Layer 5 of a small transformer language model trained on English Wikipedia (16 layers, counted from 0, width 128).
A neuron's activation on a vector x is SiLU(gate . x) times (in . x), where the dot is the dot product.

Input weights of the MLP neurons that the questions are about. A number n stands for n times 0.0037.
n65 gate: 32 6 18 10 11 57 20 0 49 -67 13 -33 -2 28 47 -51 -41 -17 32 7 -47 19 3 -10 -33 34 -10 25 -10 -56 14 12 21 53 30 -11 20 24 12 34 7 21 35 -35 46 33 8 -10 -10 15 16 -67 10 -41 -13 1 -25 4 -8 9 57 -16 -10 2 26 18 14 6 -62 47 17 39 9 -13 4 0 11 -6 10 -21 12 64 -21 36 5 22 25 -17 6 26 29 -15 23 -23 3 8 -30 1 -12 -15 -63 39 -4 12 -16 -31 33 20 41 -1 12 -41 -49 6 -17 20 -18 -39 -8 -2 30 -32 -45 29 -24 21 -25 15
n88 gate: 22 -9 -37 -39 -9 -1 -15 -39 4 -1 4 -10 10 -32 32 -55 -29 21 -16 -9 -52 -8 -36 -58 -38 -22 29 -14 -9 -4 15 39 62 9 -61 -31 -9 -35 10 8 -30 -19 -10 12 39 -13 35 51 14 0 21 15 25 -23 12 12 35 -33 8 17 17 -90 49 24 -26 -12 21 -25 17 42 3 -29 -33 -26 31 -3 10 28 52 0 29 22 -6 -20 13 14 -25 -70 -14 4 -4 23 -12 -66 -10 64 23 29 -2 50 -34 46 9 -48 -41 -3 11 18 -27 36 43 -6 64 -28 27 24 -46 -16 -15 44 -26 1 -15 16 12 8 49 5
n151 gate: -25 -8 16 45 -7 14 -9 11 30 -18 -5 41 -23 22 15 5 -38 10 28 9 -48 7 29 -10 -3 21 23 -12 36 -7 5 11 0 6 -38 8 14 2 -17 -11 -20 -1 -38 9 5 17 48 -11 -8 -5 6 36 -20 -42 -4 -2 1 9 30 52 -18 -6 -28 -9 -19 -3 -2 4 33 -10 -29 -9 21 11 9 -14 -11 -45 -4 6 43 -18 18 19 -25 -1 33 0 -22 -33 32 -56 10 14 -61 14 -29 -23 44 40 -52 23 11 12 -26 -26 -5 -4 -30 10 -44 15 -11 4 -35 -7 -2 -15 -18 -42 -27 45 -4 26 2 -33 60 41
n164 gate: -10 -26 1 0 -29 4 30 12 -41 5 -13 39 -3 35 -38 30 -12 -41 -8 4 -53 -50 79 -8 -21 13 -13 -17 11 -46 3 -38 -4 20 14 1 -37 43 -15 -10 -17 -10 -14 3 6 -4 -5 1 44 47 -11 9 29 -8 -25 -32 -1 18 -26 14 3 4 3 11 -11 -5 -1 11 41 -35 5 8 -12 18 3 -33 63 -48 14 7 -13 -12 -15 -4 24 1 -31 8 13 -6 -12 45 -20 21 -9 37 -12 -16 5 -3 -9 -2 -16 -10 -13 22 -58 29 -27 7 29 8 -7 -29 20 -9 -23 -14 25 -21 1 -8 28 -40 34 -8 -20 -27
n246 gate: 12 49 0 1 39 7 -11 29 -19 22 0 50 -71 -6 -6 -4 -9 -88 25 -4 28 7 -9 53 22 -25 -7 -31 -8 -23 45 -26 -3 -34 -4 -36 24 2 -67 3 -20 -37 -4 36 26 29 -1 11 40 6 -25 -31 -70 37 53 36 6 -11 3 -6 -13 21 32 -39 -15 40 -14 -41 -4 -23 0 -43 -33 -8 -10 4 -25 16 -16 -4 15 -7 4 21 -14 -6 9 -44 35 33 -30 -23 -44 -16 1 13 -5 -4 8 50 -12 15 -57 39 33 26 30 5 -50 12 -41 28 -26 13 25 -1 41 1 -24 -25 27 46 23 25 -10 -61 2 51
n314 gate: -8 45 -14 2 -19 -22 54 -4 6 -15 -23 -41 -34 2 20 -23 4 1 11 51 -13 -19 7 -14 29 35 -31 -41 4 7 32 6 -15 72 -47 -19 2 -5 29 -7 2 21 -6 13 24 21 44 -32 6 37 -9 -52 -3 -11 23 37 -42 -24 -14 21 29 -49 21 36 -29 -38 -13 22 15 13 14 -11 17 -18 9 -39 -60 -10 38 7 9 12 11 41 -12 22 -26 -61 -50 -1 -9 -53 25 -11 -6 -13 -28 49 -41 -7 30 -20 2 -13 -9 -27 26 4 24 -14 18 -15 -18 2 -16 1 4 -2 48 46 29 -34 1 -2 9 -23 -40 -18
n65 in: -15 17 -12 -1 -24 28 -1 22 9 -28 39 5 -15 -8 -32 -83 -2 -9 24 19 -12 9 -16 27 -6 30 -19 2 -7 -1 -2 -21 21 15 7 -15 9 43 -3 21 25 -19 26 13 26 55 15 19 16 37 0 -51 31 -1 -57 -39 -15 42 1 0 -24 5 -22 36 65 20 -23 39 -24 23 7 -11 -12 21 40 -20 23 6 -23 -23 43 10 -21 51 -6 -15 -4 -60 -56 17 -40 3 -11 -10 0 10 -51 -58 10 11 -13 38 58 -8 36 -9 23 -10 18 -15 6 -52 -14 -7 0 28 4 -12 18 -12 -20 -61 -39 -4 35 8 -40 5
n88 in: 54 35 -6 -48 -4 -29 -6 -30 2 24 44 15 46 31 5 -33 -10 5 -23 -16 14 5 7 -9 5 0 8 -17 -22 -17 69 28 -40 18 -15 8 -26 -26 57 1 66 50 -6 37 14 35 -16 2 2 -3 -15 -13 -19 -11 -61 5 -9 -14 4 -19 -15 13 2 79 -30 20 9 18 4 41 -2 -16 17 24 -2 -7 46 5 13 37 -34 -8 6 -7 48 32 6 77 19 20 -53 32 -50 44 -45 -8 28 -4 14 6 21 -21 -44 32 -36 6 -16 -3 -8 -9 -25 1 -45 -33 -25 -11 14 6 -35 -94 -10 -42 12 34 30 41 4 -46
n151 in: 17 -29 -3 16 8 15 13 -61 7 -27 22 -25 -22 10 7 13 -15 37 29 27 -1 24 24 7 -29 35 -13 13 6 9 -19 -26 2 11 -1 43 -7 -22 16 -12 17 17 -6 -28 -37 1 13 -6 -14 -17 5 -5 -39 -12 -30 12 -24 -13 41 7 -25 6 -26 -23 -48 24 -26 -2 33 -13 -6 10 5 24 18 -10 -15 -28 16 18 10 -14 13 -10 -13 -18 -8 44 4 -15 0 -61 -2 5 -52 50 1 -35 6 -29 -68 -5 12 -6 -13 17 -20 -34 17 21 30 -1 6 -10 8 -7 13 -7 -36 57 -13 52 14 3 2 8 42 10
n164 in: 44 -33 14 -18 47 12 -17 25 -4 2 -22 9 26 9 -19 -1 2 -56 5 23 -63 -36 2 -27 -15 26 -18 30 -21 -30 22 -4 -26 -22 -25 -15 -6 23 -26 -47 -4 -10 -35 59 20 -5 -23 -28 1 22 6 8 16 -4 20 5 -19 28 -22 17 3 1 -7 11 -9 3 9 -39 10 -45 -14 17 -2 -16 -43 20 1 -12 30 10 24 19 -30 11 9 4 5 25 -28 31 -8 6 -25 11 3 -28 -34 -5 58 15 -16 -26 -28 38 -20 -13 -38 64 0 4 -26 22 -20 -25 9 -2 -31 -42 -7 8 9 -8 15 14 47 14 -11 16
n246 in: 21 49 6 -29 -5 23 21 3 -10 20 -19 30 6 23 29 -2 -5 -12 6 -12 59 -17 -22 32 56 -38 15 16 -23 -24 -2 -45 -53 -16 -9 -1 15 19 -26 13 -8 -47 -39 59 28 6 2 20 14 1 3 -21 -34 36 27 14 51 40 -40 -21 14 43 53 -7 5 17 -44 -34 18 -25 6 7 -24 -3 -9 -34 -6 -18 -32 12 -9 -8 3 -6 11 0 33 -62 11 55 -43 -41 -14 -43 32 35 -14 -23 -32 -1 14 45 -42 32 8 28 63 -19 -48 -29 -27 77 9 -20 11 -23 55 12 -34 -24 -1 39 34 28 -4 -32 26 63
n314 in: 10 38 -11 10 -15 -15 -35 -10 3 11 -7 1 -54 29 50 -37 15 12 12 -8 -21 -34 -43 -27 28 11 -5 -19 27 28 -13 47 20 23 -26 8 11 -28 62 -33 25 12 -24 32 -3 -3 9 8 1 36 27 -52 -27 23 -3 4 -51 12 -52 48 30 -28 9 5 -45 -6 -15 -2 -40 24 6 -20 10 16 -2 -21 -47 -42 -23 4 13 13 41 25 -16 5 -22 -34 -37 7 -31 -45 27 5 -43 -35 -13 70 -10 -22 40 -5 -13 9 -23 -46 0 -6 -2 -6 8 29 -30 4 -24 -18 28 -14 14 27 16 7 28 8 -21 7 -37 -14

Each question shows a token from some text and the vector x that enters the MLP there. A number n stands for n times 0.026.

" featured": 26 0 5 -26 22 8 1 0 5 -7 -1 9 3 8 29 6 15 -22 34 -1 -8 -16 -4 11 -3 -13 18 -5 11 -9 -3 12 19 -16 12 8 -4 -2 -4 -3 0 8 -10 0 -40 -4 7 20 -10 -10 0 -35 4 -6 -10 3 -13 4 0 -5 1 8 -18 -7 -10 0 12 -1 -4 3 -4 -9 2 -10 9 19 -4 -10 5 25 -13 -5 16 7 -5 -7 -4 -1 -20 18 -23 -15 -17 -4 -5 -3 15 20 -6 1 14 4 -6 11 8 9 -1 6 18 4 -8 2 5 -3 2 -9 -5 1 2 21 1 -6 19 -4 -7 10 -2 11
The neuron with the highest activation: n246

" |": 9 -10 3 7 -6 1 -16 5 -4 -1 -8 -6 -5 -2 -14 8 5 -16 -25 -18 0 -29 7 18 0 -6 7 -4 11 0 -12 13 -6 -1 -3 4 7 4 0 -5 -10 -1 9 -11 -40 -22 6 3 17 9 17 1 -8 6 6 -1 2 -2 -5 3 4 5 -13 -10 -12 -12 -1 0 12 -5 -7 -12 2 11 -1 10 16 -3 -5 2 -14 -34 2 -6 16 -4 -17 -9 -15 6 -12 23 0 -13 -6 3 -2 7 -5 0 -4 5 -8 2 1 -7 3 -2 7 -4 -11 -5 2 -3 0 6 3 4 1 1 5 8 6 2 4 6 16 -6
Which neuron fires most, and how strongly? n65, at about 0.15

" and": 21 -11 -10 15 23 1 5 -5 2 8 15 -7 12 -10 -15 -6 15 -27 -15 -3 -21 -26 1 25 9 0 6 22 -6 2 -11 -4 -4 6 0 -5 3 0 9 -8 5 -8 8 23 -39 -4 0 18 -7 -3 9 -6 -5 0 25 8 8 3 0 8 0 12 -22 14 1 7 3 1 -4 1 -1 -1 0 9 -6 -2 2 -3 4 30 -4 -20 2 -21 -2 -5 -1 15 4 8 -1 -8 -14 4 3 14 -10 -3 0 6 -6 12 -6 15 -2 3 2 3 19 6 -4 -6 14 2 -9 18 -11 -1 5 -1 -11 -8 -10 -2 -1 4 8 5
Which neuron fires most, and how strongly? n314, at about 0.082

" series": -19 -26 -6 -26 2 6 -5 -33 21 -7 -8 13 -10 11 12 -16 9 23 16 12 13 -20 0 -13 1 1 24 0 -7 21 -4 5 7 -10 -10 2 5 -14 -15 -6 -8 -1 4 4 -34 -14 11 5 -13 4 2 -17 2 1 -27 -8 -3 16 0 7 -3 -4 -11 11 -11 20 8 -1 -19 -1 2 2 5 -8 16 13 1 -3 4 -19 9 -3 28 -8 -6 1 4 22 -17 -1 -17 21 3 9 -1 -9 -12 6 -6 -1 13 1 -7 2 13 -5 -5 6 11 6 -15 -5 -14 -18 1 6 -12 -11 -8 17 6 2 25 5 12 -10 -18 -18
Which neuron fires most, and how strongly? n246, at about 0.17

" Line": 13 -18 6 -13 8 -3 -8 -23 -12 -9 -31 5 0 7 -6 4 8 9 10 13 -11 -10 6 -9 2 -9 7 -12 7 7 3 -25 -26 -11 -7 -4 1 -9 -13 -2 -9 -9 14 -18 -40 -34 2 0 -9 -12 3 -18 -6 11 -3 -6 -18 18 -6 -9 2 9 -14 -1 4 18 2 1 0 2 -10 7 -6 1 0 6 -2 -2 12 -2 26 16 15 5 -3 -8 7 19 -13 12 -6 9 1 -1 1 1 -2 4 -3 -1 1 8 -8 -5 -14 -47 10 6 -4 -6 -23 -11 -7 -5 -28 -28 -11 -1 -13 -2 -14 -4 28 0 -7 7 13 -2
The neuron with the highest activation: n151

"5": -14 18 -2 19 -3 -7 0 -26 -8 22 -18 -26 -5 4 5 0 2 -6 13 0 -1 -22 -5 -7 5 -13 -20 -3 1 -5 -26 1 -16 -5 17 -9 0 -11 10 -3 -7 -12 17 19 -18 26 -11 -17 6 -4 1 -19 1 -1 8 13 -22 -6 3 -16 6 13 29 11 -3 0 3 -1 -6 -6 7 -1 0 -9 8 7 -6 4 -5 16 9 14 20 8 14 -8 15 0 -1 -9 10 0 -25 28 -1 -27 -12 1 -1 -6 -2 29 -2 -5 1 22 -28 0 1 -1 23 -1 6 -5 -10 -7 8 -1 11 18 -5 3 26 5 -8 -11 -8 10
The neuron with the highest activation: n314

"'s": -8 7 -7 3 -6 7 -26 -2 -16 0 3 -5 6 5 -5 2 10 -8 6 9 1 -32 -5 16 -2 -4 1 3 10 3 17 12 -6 6 -1 13 -2 -4 8 -8 -12 -4 -17 14 -42 -17 3 8 -5 -2 18 -1 0 0 -19 -3 -10 18 -10 2 0 -16 0 10 -10 9 3 -2 -4 -4 -8 4 -1 -13 -3 8 -4 9 6 21 -11 -31 -12 -11 -4 0 -4 13 16 -16 6 -9 2 -2 7 1 -2 7 14 3 5 -14 -9 -5 -5 16 2 6 0 12 3 2 -2 -8 6 12 11 -30 16 15 -3 -7 4 0 7 1 -3 -7
The neuron with the highest activation: n65

" B": -9 -11 -4 -1 8 6 -15 9 -21 -10 4 -9 5 -22 2 1 9 -4 11 -6 -14 7 -2 2 0 -4 8 -8 -9 2 9 -16 -4 10 5 -9 5 8 4 6 11 -3 3 0 -37 -18 -12 7 0 14 -4 -7 6 -1 8 -7 7 -7 0 3 2 0 13 -4 -11 9 16 0 -3 -16 2 -12 -18 -5 -17 1 12 5 22 15 0 6 7 0 -3 11 -16 -6 -14 15 -3 -9 8 -14 2 8 1 16 -7 -3 -4 1 0 -13 0 2 -18 -9 -17 -7 -10 -3 -11 -4 -12 6 -7 -6 5 0 -8 -4 -3 -2 -23 17 -5 -8
The neuron with the highest activation: n151

" \"": -6 -33 -4 3 -4 -7 -22 -19 -19 7 -23 -7 18 1 12 -2 -9 -10 0 -14 -5 -38 -3 3 -2 15 17 14 10 8 13 1 -6 -6 -2 -4 9 -9 6 4 2 -9 16 13 -39 8 6 17 -3 16 14 -20 16 1 -10 -3 2 2 13 6 2 -12 -6 4 -9 13 3 7 11 -15 -3 -2 2 -1 -1 6 -1 -10 -12 16 -13 -13 -3 11 -7 -4 5 -1 3 -20 2 1 -27 -15 -16 -24 23 5 15 -1 4 1 4 9 -4 -13 -3 6 4 12 -9 -5 6 -7 0 2 3 -1 -7 -5 3 7 4 -4 34 -10 -16 -7
Which neuron fires most, and how strongly? n164, at about 0.12

"el": 0 -8 2 -21 6 14 7 44 15 -17 15 13 5 -12 -1 19 -4 8 22 -9 8 10 -1 8 8 5 -8 10 6 -8 4 -18 -14 9 -5 13 -2 -2 6 0 12 -1 4 3 -38 1 -11 -16 -7 20 1 25 8 1 -1 0 3 -7 -6 -4 2 6 8 3 -6 -3 1 -6 0 -2 16 10 -4 16 -14 8 6 0 -12 -11 10 3 15 8 -3 -1 -2 21 -29 -16 -4 -9 -48 15 2 -5 -14 -3 3 -10 -3 11 -2 -12 7 18 29 -1 5 -14 -10 -6 2 -3 6 4 1 2 -2 4 16 8 6 7 -12 9 -15 -4
The neuron with the highest activation: n314